Layer 2 of a small transformer language model trained on English Wikipedia (10 layers, counted from 0, width 128).
A neuron adds its activation times its output weights to the MLP's output. To switch it off is to set its activation to zero at one token and run the rest of the model.
A neuron's activation on a vector x is GELU(gate . x) times (in . x), where the dot is the dot product.

Input weights of the MLP neurons that the questions are about. A number n stands for n times 0.00099.
n101 gate: -11 -59 55 164 -100 -153 85 39 -65 -23 -179 19 -269 -31 132 -300 40 -145 -161 -63 109 -27 166 -19 0 -4 -178 46 -149 177 -58 -100 -206 -104 -19 -20 -68 -195 66 50 22 83 -39 -254 182 -113 -101 256 98 -122 139 70 -171 67 110 75 209 39 121 -91 -94 102 59 -91 -80 -23 191 -278 -15 -8 -138 310 85 8 0 82 -27 -122 -94 -102 -127 -19 -118 249 72 16 48 61 35 -169 -81 -45 -218 -30 -56 230 64 -57 -38 -249 214 -193 -150 44 16 -109 -61 69 0 -189 -167 -38 -64 244 -56 44 213 -43 -162 -118 237 189 54 -40 -225 -40 15 -47
n193 gate: 4 -83 -28 209 -4 68 -139 223 -121 -111 49 -57 220 27 186 -118 -99 -44 -77 64 24 -43 36 -8 105 115 12 189 8 -67 -153 -31 -168 121 156 103 -19 0 19 -94 166 150 130 -166 26 -118 -47 76 34 -169 -109 36 0 -199 -48 144 -117 24 -261 157 -80 -188 316 -127 131 -123 -42 -16 8 -159 -30 38 264 85 357 -255 -155 -146 -4 120 -122 65 -39 140 -269 -53 -90 27 -185 53 -95 179 -70 57 87 26 131 27 168 -88 -214 -77 -55 19 55 -27 214 4 -19 42 274 -156 -114 -85 263 44 50 -124 20 86 326 169 220 -22 86 -117 -60 -76
n203 gate: -171 -161 87 137 -8 -217 101 163 69 103 181 71 -24 272 0 127 -103 -178 -34 50 -57 -82 -8 81 191 -94 103 -4 -35 -22 25 77 -358 102 -8 158 135 -180 -195 -111 423 61 -168 8 -63 314 176 -113 -383 20 24 -25 176 273 -283 -36 94 -111 25 -20 -134 -184 -321 120 109 156 63 50 -126 221 -227 52 -20 -8 56 16 198 95 -9 -60 -92 -71 65 32 28 164 -62 -44 242 -8 146 48 -98 8 240 -39 -24 -201 -99 -68 -56 -56 -12 66 0 56 -93 256 -185 60 50 28 131 161 12 96 -60 -96 -158 90 -42 47 45 147 -93 -53 -152 17
n345 gate: 77 80 -102 -50 -74 -173 -144 11 -68 7 -134 -97 170 213 -357 -80 -40 62 -130 176 -32 14 124 -36 146 -19 68 -106 141 19 18 -4 147 -139 4 26 108 -92 89 -11 80 -3 7 -102 -148 112 -212 55 -101 -189 -114 -7 -142 195 58 -111 -76 40 -83 161 -298 53 55 -67 -71 -4 -135 -7 4 15 176 11 117 7 -4 115 -178 100 -125 -162 64 348 -11 -14 -326 207 -181 -7 11 -90 45 104 -4 41 45 14 -35 -64 -63 -73 -73 105 68 -58 47 -125 -85 53 -99 157 40 234 108 205 17 -85 -18 -120 -97 -79 -175 165 -104 24 261 -57 51 29
n452 gate: 157 -23 0 49 -42 -117 -30 -170 254 131 -250 -168 -65 -53 -185 39 -167 86 14 -55 -40 -251 -224 187 -183 146 70 -256 116 -14 -220 -206 -269 166 0 -19 48 -77 -17 -220 45 -13 49 75 -206 -57 -261 78 346 -194 22 -36 168 39 30 130 86 263 -9 9 239 -211 -82 -193 -133 -44 -226 73 -112 84 -249 31 26 33 -35 -126 -172 214 -237 -5 -329 87 -31 -89 -13 194 149 26 45 -187 -24 30 -108 -168 -211 -13 0 44 70 -92 297 101 45 -154 -172 -70 -80 -277 -106 -175 -14 35 -4 -301 74 -41 -242 214 150 -192 238 4 112 89 280 -42 47 -192
n471 gate: -365 256 -28 42 136 140 134 -98 -279 -132 -76 162 -63 -195 -89 -41 227 437 156 168 -122 183 -67 140 -75 54 -147 -32 -76 -94 -252 56 192 70 -70 -34 337 321 -76 -173 -130 -109 66 -386 -58 -64 -14 -91 -27 184 28 47 -175 63 387 -281 -158 -265 38 46 -36 183 172 197 360 -73 45 -19 -112 -199 264 82 157 -10 156 -140 -33 -54 -35 -153 -44 -32 -28 28 -73 68 -62 161 131 -59 15 209 161 -77 49 -112 174 115 141 -200 109 -9 -28 58 104 14 265 -79 152 -178 10 146 -118 5 182 -115 174 195 112 -152 -170 67 -188 18 49 -4 276 -95
n101 in: 211 -45 216 -66 -104 -54 -28 4 -48 94 65 -29 -159 -33 4 191 7 61 -260 -69 135 -86 84 -4 193 35 8 -96 -261 -40 -15 115 46 149 78 -12 -294 72 -89 30 278 -178 -63 143 50 -80 11 -186 -186 218 -48 -263 190 4 0 36 -144 0 -147 76 87 95 156 -4 -158 200 -47 309 41 39 -28 84 186 85 -91 -163 26 56 -138 -79 109 -217 -125 -70 150 58 35 -7 -116 101 -55 116 39 -11 -29 -107 29 -37 105 -116 167 73 230 -193 -105 76 70 19 -125 135 -107 -250 -51 110 -188 50 124 83 152 85 151 -89 -4 60 35 0 50 -262
n193 in: 84 205 -39 -123 -13 -228 287 30 -17 100 -17 -244 -187 98 -130 37 52 -57 94 -4 -90 -4 162 4 90 -50 -108 55 41 91 -129 279 -4 17 137 -95 213 88 172 34 182 -28 168 160 -189 -75 4 -118 54 206 -158 273 180 -37 -53 -87 124 -65 156 -46 175 126 -307 -177 42 -63 91 222 189 -380 0 256 33 -245 -118 108 122 35 100 167 165 -13 -161 9 -72 -164 53 -89 133 -104 181 -96 22 -79 -66 -243 84 72 -67 -100 138 231 -175 95 125 -167 9 103 131 -172 -476 25 96 -98 108 -13 13 -13 -72 78 -362 29 -86 163 -94 228 -102 75
n203 in: -165 -102 102 68 -75 -113 -281 -24 -136 24 291 -124 -117 56 -158 -27 -233 -266 46 25 -113 -81 119 76 108 38 110 16 8 -81 189 -12 -211 80 -305 190 -78 30 -138 -85 116 -196 -97 -79 -208 129 65 -160 -138 112 -76 -142 -23 42 -283 94 -35 -138 219 197 -172 -32 -271 150 -44 31 133 -159 -137 243 15 43 162 -46 83 47 -20 220 -217 -229 -79 -106 -274 207 -55 62 -8 182 40 160 47 12 109 0 -128 -66 -32 -32 -39 78 -16 -157 64 320 73 94 -56 204 -44 -153 -54 -4 39 84 -180 58 -36 49 181 131 -33 208 141 -65 -130 4 -31 8
n345 in: 180 -60 32 -148 14 -97 -93 -45 -52 193 -80 161 -37 90 -63 40 -211 -120 -22 249 -87 -49 57 76 -28 157 102 116 -27 -33 -170 10 133 -21 -55 -142 68 7 -100 -80 39 13 -31 113 183 207 -84 -53 -44 -217 -59 -7 0 17 -212 -17 -44 4 -11 126 108 188 -138 -153 -7 99 182 -229 -69 72 131 157 137 50 58 179 -172 73 44 117 88 51 113 21 -198 197 -252 99 -94 -44 92 0 33 80 141 17 41 75 -17 -20 -71 88 114 -13 -53 192 -45 -45 3 -373 14 108 30 -3 71 82 239 -180 171 10 61 10 -122 -72 -170 126 -70 -7
n452 in: -88 42 -112 45 123 4 -16 0 33 24 -87 130 24 49 289 306 -15 -292 -9 25 -8 74 88 204 -4 -56 43 -65 -55 257 -53 -119 -133 -168 20 95 -112 -97 -47 45 18 -272 -312 -282 -12 24 45 -184 -80 98 -41 4 -261 122 23 12 -20 128 66 -172 -191 233 289 -88 138 -56 -155 133 -102 -201 85 84 -32 21 -60 -95 42 -139 174 -134 193 92 263 288 -289 51 -133 64 -53 -12 -9 4 26 -186 -134 24 104 -4 -8 -168 116 -233 -302 220 -50 -124 61 118 -73 365 109 -4 -99 53 28 34 56 125 -64 -106 -196 -236 -82 -89 -68 -19 63 46
n471 in: -70 -124 34 162 205 138 16 -130 -54 0 142 -16 248 -150 34 106 -16 -21 53 43 8 -131 116 247 101 75 75 25 -61 4 -76 46 -60 -21 -235 35 -8 -23 -56 -190 -178 -43 -8 -79 -24 21 228 -34 -119 44 -88 157 -91 113 228 -24 158 -38 -166 247 -118 29 253 -21 -4 -78 -41 -187 261 57 -60 256 -20 96 33 -171 94 93 -49 62 -28 57 175 154 -190 300 -108 91 203 98 -315 82 171 49 65 -117 70 112 270 119 94 -4 234 -282 225 270 297 71 -178 21 367 242 237 -29 -86 298 -50 266 -167 44 -88 65 38 24 -22 -16 80 4

Output weights of the MLP neurons that the questions are about. A number n stands for n times 0.00047.
n101: -202 -130 -88 -64 -142 149 -96 0 -53 -68 -131 98 48 76 -115 -449 87 -200 297 95 72 198 320 -275 -52 -80 -296 -146 19 206 34 9 19 -286 153 -14 -9 -68 64 55 -118 58 -102 -148 43 -170 -110 361 190 -221 55 390 -19 -28 -97 -159 229 114 95 -320 89 -140 -5 72 111 -180 271 -146 114 151 10 173 126 -37 -65 383 103 286 -146 -37 -33 -72 -32 269 -60 -105 -160 192 105 48 47 168 -142 5 5 82 149 97 5 129 -34 115 -229 -187 208 -136 -354 -310 195 -85 81 123 63 233 -51 -74 79 -14 -141 -188 -145 52 129 4 -95 23 61 70
n193: -83 -141 219 437 19 -57 -121 144 -147 81 20 139 162 -75 -131 -90 -131 -273 327 -30 -147 34 272 24 -217 409 120 198 -101 -88 -21 -126 -182 151 80 -20 -242 53 -139 -53 194 183 -44 228 -60 -150 156 -49 83 -183 -208 -52 -179 -263 150 131 -108 115 143 124 54 -304 -128 -86 117 -292 -125 0 -393 -238 36 -35 81 0 299 -45 -123 -281 -77 163 -55 -28 14 81 -117 -5 216 -108 -50 -40 -183 -290 475 -156 -80 -34 127 -24 -15 -45 -98 -24 -98 162 -30 -148 401 165 -160 -264 -191 -167 -67 -108 -15 -107 -107 95 -173 64 428 220 191 66 -20 -92 -74 -68
n203: 103 69 -170 -21 76 209 -76 -56 17 -8 -351 -167 177 -104 274 -75 161 135 -8 -83 -161 -132 -78 -84 -192 0 -266 -128 -34 -12 -111 -43 185 -42 -4 -88 -149 -40 13 8 -409 177 0 -4 167 -257 -133 -105 162 -74 -80 99 -54 -226 322 -63 -110 66 -158 -115 139 244 221 -130 -42 -149 71 114 54 -355 139 -25 97 -52 -44 -115 -94 -64 51 199 206 195 -115 -193 73 11 40 34 4 -21 -280 -8 -110 -112 -37 -44 61 112 216 91 26 137 -118 -110 -119 -161 96 -158 162 -82 -38 -107 59 -110 130 61 93 91 127 61 144 4 -129 -208 120 16 206 57
n345: -173 -133 4 70 -66 118 220 -160 138 -4 185 35 -148 -107 327 56 194 -45 284 -219 113 8 -190 -70 -114 -51 -176 -17 -220 -55 -40 -64 -182 4 73 -39 -37 184 26 -112 -153 26 12 -111 22 -240 47 -112 46 220 249 -20 144 -150 257 121 248 -30 102 -186 134 -84 -110 13 -17 -71 30 144 5 -187 -239 -82 -187 46 -103 -301 273 -37 31 70 -64 -205 -53 22 66 -316 304 -88 -4 22 -254 -61 -9 -40 -90 -90 100 29 147 210 286 -170 -8 -8 13 -96 45 86 -4 230 -4 -184 -65 -88 -96 67 -237 316 30 -29 200 -171 90 52 -64 -124 98 -46
n452: 109 99 -23 44 -79 -190 71 105 75 101 0 -346 99 -211 0 -134 -11 -37 -99 -86 -44 -23 -39 -192 124 -4 -101 54 -16 -69 -36 62 40 -79 138 8 53 -45 97 137 -35 171 122 251 -47 19 -31 -46 23 -236 65 -34 226 -95 -8 -32 -54 -175 -115 209 88 -265 100 55 -167 -148 51 44 201 35 -215 190 72 209 29 136 -169 239 -208 -49 -140 15 -127 -308 133 -32 154 89 83 -99 -81 7 -242 211 12 -71 8 -68 -96 176 48 137 265 -85 -47 256 -87 -165 -129 -270 -106 19 -45 -115 -69 65 -103 -51 205 35 255 277 -75 37 160 -57 27 -84
n471: 18 25 -126 -58 66 -86 -13 -128 52 140 -106 35 -114 78 63 -104 -167 -149 -72 -117 12 54 132 -141 47 246 -62 86 244 -17 111 -133 -161 -82 4 109 117 -87 133 -13 77 -48 -109 237 -17 -238 -225 -50 117 -188 54 21 -103 67 -331 -26 42 -39 197 -243 -51 -152 -387 -139 -294 -38 9 -84 24 193 -290 -144 -114 -231 -63 338 13 -155 88 182 266 -146 -103 -78 92 -159 29 -107 -161 -52 115 -197 67 54 -9 232 -63 -50 17 56 49 96 -17 284 -201 9 -225 -26 -52 73 -143 16 -135 97 -258 210 -230 168 -30 -17 18 -78 -243 -147 -95 -159 -291 -84

Each question names a token from some text and the token that comes next. It shows the vector x that enters the MLP there. A number n stands for n times 0.011.

Then comes g, the gradient of the next token's log-probability with respect to the MLP's output, scaled to length 1. A neuron's effect is roughly proportional to its activation times (output weights . g). A number n stands for n times 0.0008.

" E", then "u"
x: 85 4 123 103 -54 102 6 -7 -20 -233 -57 76 37 88 41 97 -133 79 -10 57 181 -94 -4 41 121 -9 130 2 140 3 116 165 -36 -7 16 201 80 24 -58 76 -74 -41 -13 -139 26 59 47 42 78 -81 2 -13 174 9 41 55 0 -6 -54 14 1 81 56 40 87 93 -42 -71 -109 83 11 -7 99 4 118 61 53 236 176 -12 19 203 -185 11 -70 204 102 -53 59 55 -60 167 -152 0 37 -7 -28 -102 -13 133 -18 65 8 -4 -178 -14 -58 151 -65 34 128 -127 72 79 121 65 123 -142 26 84 -51 -43 79 65 65 42 0 -101
g: 25 3 64 18 -9 -4 -65 -70 38 -19 -171 50 -163 13 27 151 -61 60 148 129 26 6 111 90 -363 -29 -162 -40 -72 53 -251 196 138 -331 -17 12 159 -10 -89 -134 -110 104 15 29 -37 26 89 45 -143 -65 -169 -7 -146 -16 107 81 -65 -21 -74 199 61 178 188 87 -88 -17 230 -21 -4 -123 142 140 -47 -61 27 -131 103 -52 97 -11 -9 -226 45 -6 72 -25 -54 124 210 79 -10 26 -29 113 -15 -57 40 -213 -42 -58 91 -22 -102 22 -131 -29 -165 -305 2 26 109 -14 -28 -234 71 11 -17 1 57 -62 179 -70 -137 156 -96 12 -22 -37
Which neuron, switched off, lowers the next token's probability most? n203

"ar", then "ate"
x: -17 -88 135 -87 30 -92 -4 -54 67 75 54 98 57 -49 82 -21 -36 -41 -117 122 -74 -159 104 -31 -52 -263 164 38 77 145 -44 83 86 -50 -33 22 -39 -13 9 120 -85 -42 -66 -19 -23 -26 114 270 -101 -88 -75 83 -4 -41 107 20 77 132 82 26 6 69 -188 210 133 13 12 -5 13 96 -37 -5 59 -6 6 13 -103 185 -230 -190 0 140 -55 -57 -153 19 110 30 17 43 -87 75 57 -4 5 28 -197 35 115 -81 -61 -8 -83 -106 -7 -146 -65 36 -89 81 -143 -33 42 -12 161 4 -7 -165 108 -40 134 -86 84 -17 -113 -17 -43 -39
g: -85 90 57 -46 154 -181 57 -264 119 26 65 67 86 6 -75 -129 29 9 30 103 35 158 157 -24 -73 -162 -105 13 -38 -51 -11 -135 170 -128 -65 -28 112 -190 -120 -86 108 42 -199 -107 -4 46 -47 199 10 -91 -174 112 16 -30 -6 -64 -22 -83 -25 119 191 -76 98 -109 -18 -182 4 -29 128 212 -47 -27 -27 -180 62 -141 -37 -116 125 54 159 161 -77 -34 23 62 79 -13 -28 -102 -80 140 -44 -234 82 -107 197 158 -73 -188 -207 -1 88 -13 -260 195 37 -94 15 149 41 -3 33 76 -205 -94 137 -156 44 36 -21 -82 -164 9 -174 36 156 13
Which neuron, switched off, raises the next token's probability most? n345

"ical", then " and"
x: -151 145 -147 50 -38 -31 111 -57 19 70 143 113 36 -97 247 76 14 25 -29 132 27 -42 69 16 90 76 19 101 -27 186 126 -71 76 -41 6 -208 127 29 6 -38 -65 -13 -162 -59 -6 53 109 -12 78 202 -254 0 -162 -6 38 50 -26 -44 -3 58 -18 -110 -157 128 -67 52 -7 88 83 -33 23 -21 -154 94 40 53 96 287 5 -142 -18 -14 0 136 45 8 39 85 33 -32 16 159 172 23 -7 13 106 -56 168 0 126 54 -64 -34 -154 -35 -35 -70 -116 120 -56 84 -79 28 30 71 91 -55 111 79 12 -43 -23 44 50 -136 47 -159
g: 3 -24 -138 171 55 -15 59 -66 -26 154 77 -56 -220 190 -186 -169 161 61 -22 280 42 -132 -32 280 -23 -22 75 54 51 -98 -62 108 -135 41 -8 27 -85 16 55 -23 279 182 79 170 -86 40 -125 16 35 -45 -49 -36 23 35 7 229 -29 -203 96 -95 99 -230 103 115 -14 126 182 41 121 -71 -60 -96 -6 74 103 188 31 -120 39 -36 -24 -19 24 70 109 184 21 -41 -10 -157 -45 -111 -48 102 -19 16 13 -146 -81 91 220 65 -6 -125 -243 -139 74 105 -128 -41 -95 165 64 68 -20 22 -9 -48 11 -77 249 -34 -74 19 -123 -7 -220 -47
Which neuron, switched off, lowers the next token's probability most? n471

"ge", then " their"
x: -52 64 -70 86 125 -35 44 -131 10 4 23 40 -134 -101 158 35 -92 176 -67 -50 -118 -67 116 -115 86 -100 -12 64 76 -54 54 154 166 50 96 -185 -99 -322 139 45 -10 42 -20 22 57 52 -6 53 -34 -83 -12 -202 -45 -107 -24 30 1 37 44 212 -95 20 -136 6 -141 15 0 -53 24 38 -95 -44 -76 123 -85 -55 38 300 -49 -92 79 -61 62 -58 30 129 27 -38 -47 20 8 31 215 -104 101 -3 92 -38 -42 82 177 19 -90 -34 163 18 -129 -88 -76 -151 15 13 -56 47 -30 -191 -41 -21 155 -43 -59 23 -92 15 81 67 -60 18
g: -37 -8 -119 61 6 28 -12 -12 -108 18 -92 38 198 157 144 53 -22 -25 -14 -65 28 133 -40 -52 190 -127 -67 35 -160 -181 71 -221 78 2 -33 173 151 -3 148 -41 -332 120 -62 -135 -47 -1 189 -63 138 74 101 -113 -189 -110 -4 288 67 -27 -127 -95 -78 -104 122 -113 192 -38 47 -164 -55 -58 35 185 -19 -143 -36 -34 27 74 124 41 27 50 -35 13 -10 -107 -250 -17 68 92 -78 81 -9 -81 -158 -135 125 140 -58 -131 5 172 -40 145 273 -125 128 -27 8 105 -49 -12 -6 -57 26 61 105 -22 -158 -49 163 -33 -250 91 -34 132 13 79
Which neuron, switched off, lowers the next token's probability most? n452

"ed", then "ing"
x: -164 63 -56 51 83 17 75 6 9 160 68 19 8 -64 141 -72 -98 193 -130 50 4 -106 -152 -8 17 161 109 81 8 39 86 25 123 60 -112 102 -7 -57 -54 7 -242 -33 -108 107 118 -80 68 79 200 21 127 84 -417 -136 68 71 -16 139 -62 -126 24 -89 -26 -29 -25 -1 69 -171 -28 -36 83 -43 57 -8 -3 88 69 123 -121 -276 50 45 69 30 -140 76 104 145 168 28 -115 -96 -141 78 -37 -131 10 -46 26 121 -65 -32 -74 33 81 -139 -79 11 -40 17 -116 126 -41 -49 34 -60 -45 -150 35 -39 -4 12 -192 -74 71 -16 -86 -97
g: 134 3 -80 -39 144 -51 106 172 126 113 226 142 49 -219 -37 49 -64 -68 79 64 8 -39 -176 -88 61 92 159 87 -172 27 -122 37 128 100 35 161 -126 37 209 30 -135 -99 167 -153 -121 33 0 2 -21 105 11 15 -118 46 129 -14 120 -65 -81 -12 -38 74 70 12 6 3 -12 188 77 43 -118 -39 29 30 94 -112 42 -166 165 -148 -181 -75 178 178 127 -89 21 46 -54 266 -123 -94 -157 -3 155 -46 -56 -44 36 -185 176 36 47 31 272 -210 -65 -77 -113 -63 173 24 -74 -90 -62 139 -40 -110 -42 -52 292 66 44 56 121 -106 -98 25
Which neuron, switched off, lowers the next token's probability most? n101

" I", then "F"
x: -52 9 137 122 1 114 -57 -26 78 -69 -59 99 39 91 99 5 127 162 -59 -24 71 -143 -119 18 39 -127 135 27 61 85 20 72 -34 -5 44 63 6 28 -80 124 -210 -59 74 -188 104 -25 -123 79 20 -122 47 -90 -147 75 -43 9 14 110 -21 -36 -60 58 169 -28 65 -126 -16 -20 -100 71 -93 -37 106 -65 110 -98 -80 283 137 -64 16 175 -179 -41 72 -8 -35 -95 -60 74 -105 19 -190 129 -72 34 -121 -152 8 24 45 15 -98 -81 -43 -42 -70 154 -27 -40 92 -80 -33 38 96 -13 40 -97 130 53 -6 105 27 77 137 80 -9 83
g: 157 -118 -40 -55 68 246 -174 -96 63 57 42 -58 -85 119 29 186 -79 -21 32 -50 -11 268 205 98 50 83 71 -71 6 -101 -85 -76 179 123 92 -39 106 -132 -31 176 -76 154 -71 -168 -16 18 -32 -31 -146 148 -44 2 -30 118 5 -179 -234 -100 161 -305 123 245 6 -94 -116 -152 170 -121 45 71 176 -13 -132 -111 -45 -173 96 -136 38 -37 4 -20 -29 68 170 -38 -8 33 102 -21 92 83 -79 203 23 -28 27 -173 44 -56 -98 -137 -36 190 27 174 43 -29 -11 -37 121 112 83 8 5 -107 -26 185 124 188 105 90 104 41 61 4 -25 1
Which neuron, switched off, lowers the next token's probability most? n193

" l", then "ong"
x: -64 22 229 -12 -14 -137 17 94 -63 149 -223 27 72 78 102 -49 9 -8 -92 65 72 -28 3 -134 60 10 175 24 87 -28 28 88 16 36 31 212 -20 -102 -37 61 -1 -130 -145 126 109 -17 46 87 -10 37 -45 199 -61 55 99 -201 -109 43 -6 -93 67 -19 99 57 -44 -81 132 -152 -124 135 -30 -135 77 275 50 -24 108 159 61 -184 67 133 -37 -99 -78 150 98 -51 -26 -44 -129 -28 94 94 8 -86 31 -129 -19 -134 60 97 -47 49 -4 104 -1 81 87 -53 27 -97 0 -40 -6 -59 30 23 123 -123 9 -31 -11 -97 -7 -6 -131 -53
g: -239 250 -2 -57 76 -208 151 233 152 -103 -39 212 24 -23 53 -4 110 -277 81 60 225 56 61 -92 71 81 -32 -8 -72 -61 -129 91 -186 101 96 -24 -28 -46 -79 -112 40 6 -79 -23 -40 41 -24 1 -11 24 76 -113 8 -97 -96 -71 -139 -227 95 -95 -102 -33 -3 14 -87 166 156 -39 98 80 -177 -146 149 150 -260 51 203 -42 223 35 -134 -126 66 -2 31 -27 -92 -103 -125 169 47 -67 111 -59 -18 162 17 104 -55 -20 158 110 18 9 -80 172 190 -118 -147 99 -56 109 88 9 15 2 -57 24 25 -152 28 -106 -117 -80 81 44 -178 -55
Which neuron, switched off, lowers the next token's probability most? n345

" ", then "202"
x: 73 124 149 74 -55 -8 11 10 21 -8 -164 -107 -28 8 59 138 -96 58 -55 86 91 -24 124 -11 -78 130 179 -56 75 89 191 156 -57 40 -32 114 50 -139 -62 75 31 -121 55 -58 71 -65 49 31 69 -103 -79 -5 -158 142 47 -53 -14 15 -50 -172 -37 -75 168 -27 6 28 40 -142 -143 112 48 -103 82 -10 83 34 -42 256 96 -80 121 173 32 -106 -127 158 65 15 -121 48 -174 -82 -51 8 -148 -57 5 -136 -89 -125 126 -86 -61 -40 12 -156 -42 13 2 -23 92 -120 34 -128 -37 -66 -70 66 127 2 47 134 54 -34 80 -10 -61 -98
g: 36 -158 -183 -142 20 151 109 230 198 -95 -118 -138 -162 -116 -69 -167 -24 -89 86 -1 27 -19 -187 104 -192 220 31 -78 -14 -13 -305 136 -31 220 72 -54 53 38 0 71 116 33 -198 82 86 131 6 -216 61 -36 -71 189 170 -94 -66 -349 101 27 -7 -124 -4 -4 167 -43 -8 78 -12 111 -1 83 -64 -96 -9 -128 49 -27 -63 68 23 114 -120 213 80 103 157 -159 11 94 -50 78 -54 -84 57 -65 252 37 86 103 156 39 34 104 -46 61 -52 8 -23 -4 -96 -44 -40 64 -41 117 150 37 -83 -117 40 -142 85 -8 -79 -27 25 6 -63 -142
Which neuron, switched off, lowers the next token's probability most? n452

" N", then "or"
x: 13 39 60 -96 39 56 -36 37 66 -67 37 90 -16 47 11 124 -149 -18 -40 52 80 -48 -68 -89 42 33 107 39 121 74 -24 105 0 54 -4 209 -14 -111 -109 83 88 -107 -87 -270 70 -4 -9 144 98 -33 -33 -111 139 -81 81 -14 78 147 40 -43 23 37 -13 -94 -17 29 43 -199 -88 25 -62 -85 50 129 106 -33 170 233 192 -90 -35 129 -164 -98 -12 108 -39 -77 -72 140 -32 58 56 214 47 45 -25 -190 56 7 -102 95 -54 83 -140 123 -100 18 -32 28 164 -67 43 10 12 -48 -12 -109 92 94 93 140 5 -21 34 -98 -43 33
g: -143 40 -87 83 -2 -238 60 39 103 23 -113 213 -245 -58 -9 21 5 14 -53 59 -39 -174 20 -73 122 132 41 101 -20 127 88 -26 -102 -142 65 -61 -112 71 169 -109 -19 314 -65 -194 34 29 11 44 -33 -47 121 -63 1 -5 65 166 -44 -79 113 84 -79 11 32 104 -94 208 -122 -9 71 -106 110 124 61 -105 57 -6 151 -24 71 -128 -283 114 -128 62 -82 -87 -210 -12 145 229 -94 -56 37 43 -33 -224 87 -53 -20 -246 -67 5 -131 31 29 141 68 -76 -155 -59 -16 -74 66 139 -107 -140 151 61 27 79 9 59 -196 70 142 -275 2 -37
Which neuron, switched off, raises the next token's probability most? n193

"f", then "ish"
x: -28 -70 40 78 131 -20 -50 -9 110 125 -31 116 -76 -20 179 83 18 73 11 54 -14 -137 159 111 -86 -15 144 145 23 110 -8 106 74 -65 45 10 -136 -81 -11 124 8 154 152 -30 134 6 9 18 -58 -13 -29 -194 -50 -15 29 -72 -73 -43 -100 87 1 36 -130 128 -46 92 -39 87 -9 -10 242 -26 125 217 98 100 118 183 -63 -99 54 220 166 48 3 108 181 7 89 30 -83 33 -87 32 -51 -118 20 -40 -108 -144 42 111 -26 71 11 8 12 112 -156 -32 74 55 41 -54 -34 -22 -17 -6 150 88 -3 91 -133 -55 68 -3 -67 -61
g: -114 26 -100 -122 6 91 125 109 -80 69 284 128 -91 213 54 158 12 -9 -60 130 -51 -28 -19 -55 -81 95 84 -86 81 185 56 -155 166 146 -55 -52 -38 -7 1 -38 67 -39 120 53 70 44 -169 137 172 46 104 -128 45 20 -44 -89 75 -190 81 -4 -205 38 27 31 -167 91 -48 -69 -57 86 -53 -71 -21 -67 -4 -134 -179 -75 183 -147 -162 50 -101 154 -83 -77 209 46 -44 216 -138 40 -2 -55 73 204 102 -7 3 -191 -71 -95 187 -22 45 78 168 126 -183 -137 -202 -169 -90 -141 -63 15 128 106 3 114 286 -82 -40 67 26 -35 -106 -74
Which neuron, switched off, lowers the next token's probability most? n345

" from", then " "
x: -17 113 -87 -120 80 -127 144 91 -70 66 -17 10 39 69 134 -141 -118 22 56 72 -36 26 113 -53 26 -79 52 56 81 -56 80 57 -10 10 -198 82 -11 -172 -92 68 -40 5 -14 2 110 24 -20 96 -21 -101 -64 50 126 -50 -62 5 -34 161 -4 -38 -70 -115 62 -95 98 -97 79 -44 -192 152 109 71 -1 135 90 65 115 121 -3 -184 56 -123 -7 -198 15 112 -19 -10 -132 -53 -43 40 181 15 125 -30 -130 -161 38 34 -90 78 31 -168 182 22 -67 -35 -31 -21 -34 9 -102 -55 -5 69 -10 -197 77 -146 84 -87 -51 41 -12 20 97 -33
g: 67 13 198 -26 34 6 31 -169 35 103 -223 -34 -191 -135 34 262 141 -111 44 -5 15 36 69 55 3 80 130 -171 20 -45 50 -17 -391 165 -13 144 -26 57 76 70 54 -92 31 -202 75 -38 11 -35 0 -142 -268 -7 57 99 133 -131 -2 56 169 -222 70 -136 162 -150 -84 125 -50 -41 44 208 -63 -81 -201 -38 -101 -103 175 -23 3 75 -2 -84 178 -18 -44 17 -26 35 -185 -44 -5 38 5 -62 -52 -174 40 -71 -157 -65 146 -249 -89 46 21 -163 56 -211 -116 -27 -100 5 56 -103 -16 -102 -96 104 55 -70 -104 94 -29 -147 33 9 32 -64
Which neuron, switched off, lowers the next token's probability most? n345

" in", then " m"
x: -56 180 -69 -46 -12 -107 6 123 -72 59 41 16 79 109 39 -77 -39 -20 8 124 56 -103 118 57 -28 -49 121 165 -62 -48 125 143 105 47 -152 123 89 -75 -118 76 -26 -136 74 28 79 67 96 155 43 -73 -29 121 77 -3 -62 64 -15 84 -20 -126 -22 18 -74 160 -115 56 40 19 -297 152 62 -8 63 -66 137 94 22 155 53 -89 90 44 -29 -151 68 116 3 -44 -23 54 -198 73 108 10 114 -81 -123 -148 -109 117 -33 82 -10 -47 -32 49 70 17 -50 48 -18 -71 -47 2 13 40 -20 -81 126 66 74 -20 -63 -3 18 22 0 -158
g: 67 -80 -171 -107 -33 -29 49 -20 -191 98 -129 114 126 -39 -198 -73 75 81 203 89 7 -36 180 110 84 147 -69 52 39 -70 -60 67 107 -60 143 -85 143 -76 -113 195 -210 222 42 182 -46 21 96 91 7 -20 105 -103 -146 44 -27 -83 192 -10 114 97 77 77 35 146 -142 -122 -29 102 -50 200 -151 96 51 118 -29 -70 -60 -119 -107 -264 -27 257 -27 14 -1 71 145 -37 -162 160 79 -115 47 -34 -161 122 -33 -83 -34 -106 -35 59 89 25 183 71 -32 -15 -47 -148 95 12 227 -183 69 45 3 21 -19 -59 -171 -14 -241 14 -21 135 -186 -2
Which neuron, switched off, raises the next token's probability most? n345

" R", then "uss"
x: 44 -54 168 9 141 150 -149 -14 -110 -64 -124 -14 58 132 56 31 -83 153 -124 100 53 -132 -19 -106 36 57 59 -8 25 148 151 92 -93 -19 44 146 125 -210 -96 69 -124 -143 -60 -92 102 -52 -42 -112 -22 51 -69 -13 -19 -8 0 -51 -31 100 -124 -21 -27 -2 84 -2 76 -28 36 -57 -130 104 86 -24 69 132 -5 -113 113 205 97 34 64 228 44 14 -10 144 50 61 -183 7 -67 86 -68 144 -108 -94 23 -98 -21 89 22 -6 -111 9 -113 82 -16 107 66 66 135 -99 -23 25 -6 127 139 -135 150 -20 110 32 37 -40 30 -20 -114 -43
g: 153 -44 60 166 48 121 -159 79 -114 -109 -104 13 -50 25 -74 77 237 46 -24 13 -35 46 -75 -215 172 -94 -57 -22 44 49 27 97 -182 83 -34 -62 53 -111 -165 -242 -34 -43 235 55 -26 52 37 108 -122 77 67 -103 -37 231 12 -76 -19 86 -55 146 -24 -158 117 66 119 79 -54 181 -60 -194 277 88 -269 -124 -107 -70 -98 -12 -71 -44 -141 49 -87 60 -122 -24 85 -70 133 -135 23 -9 9 -149 11 73 -65 -92 93 65 192 63 -58 132 30 -58 51 -77 -194 33 -19 -88 -18 -233 105 -98 -274 -230 21 -67 63 -118 -62 -36 54 -150 -92 34
Which neuron, switched off, raises the next token's probability most? n193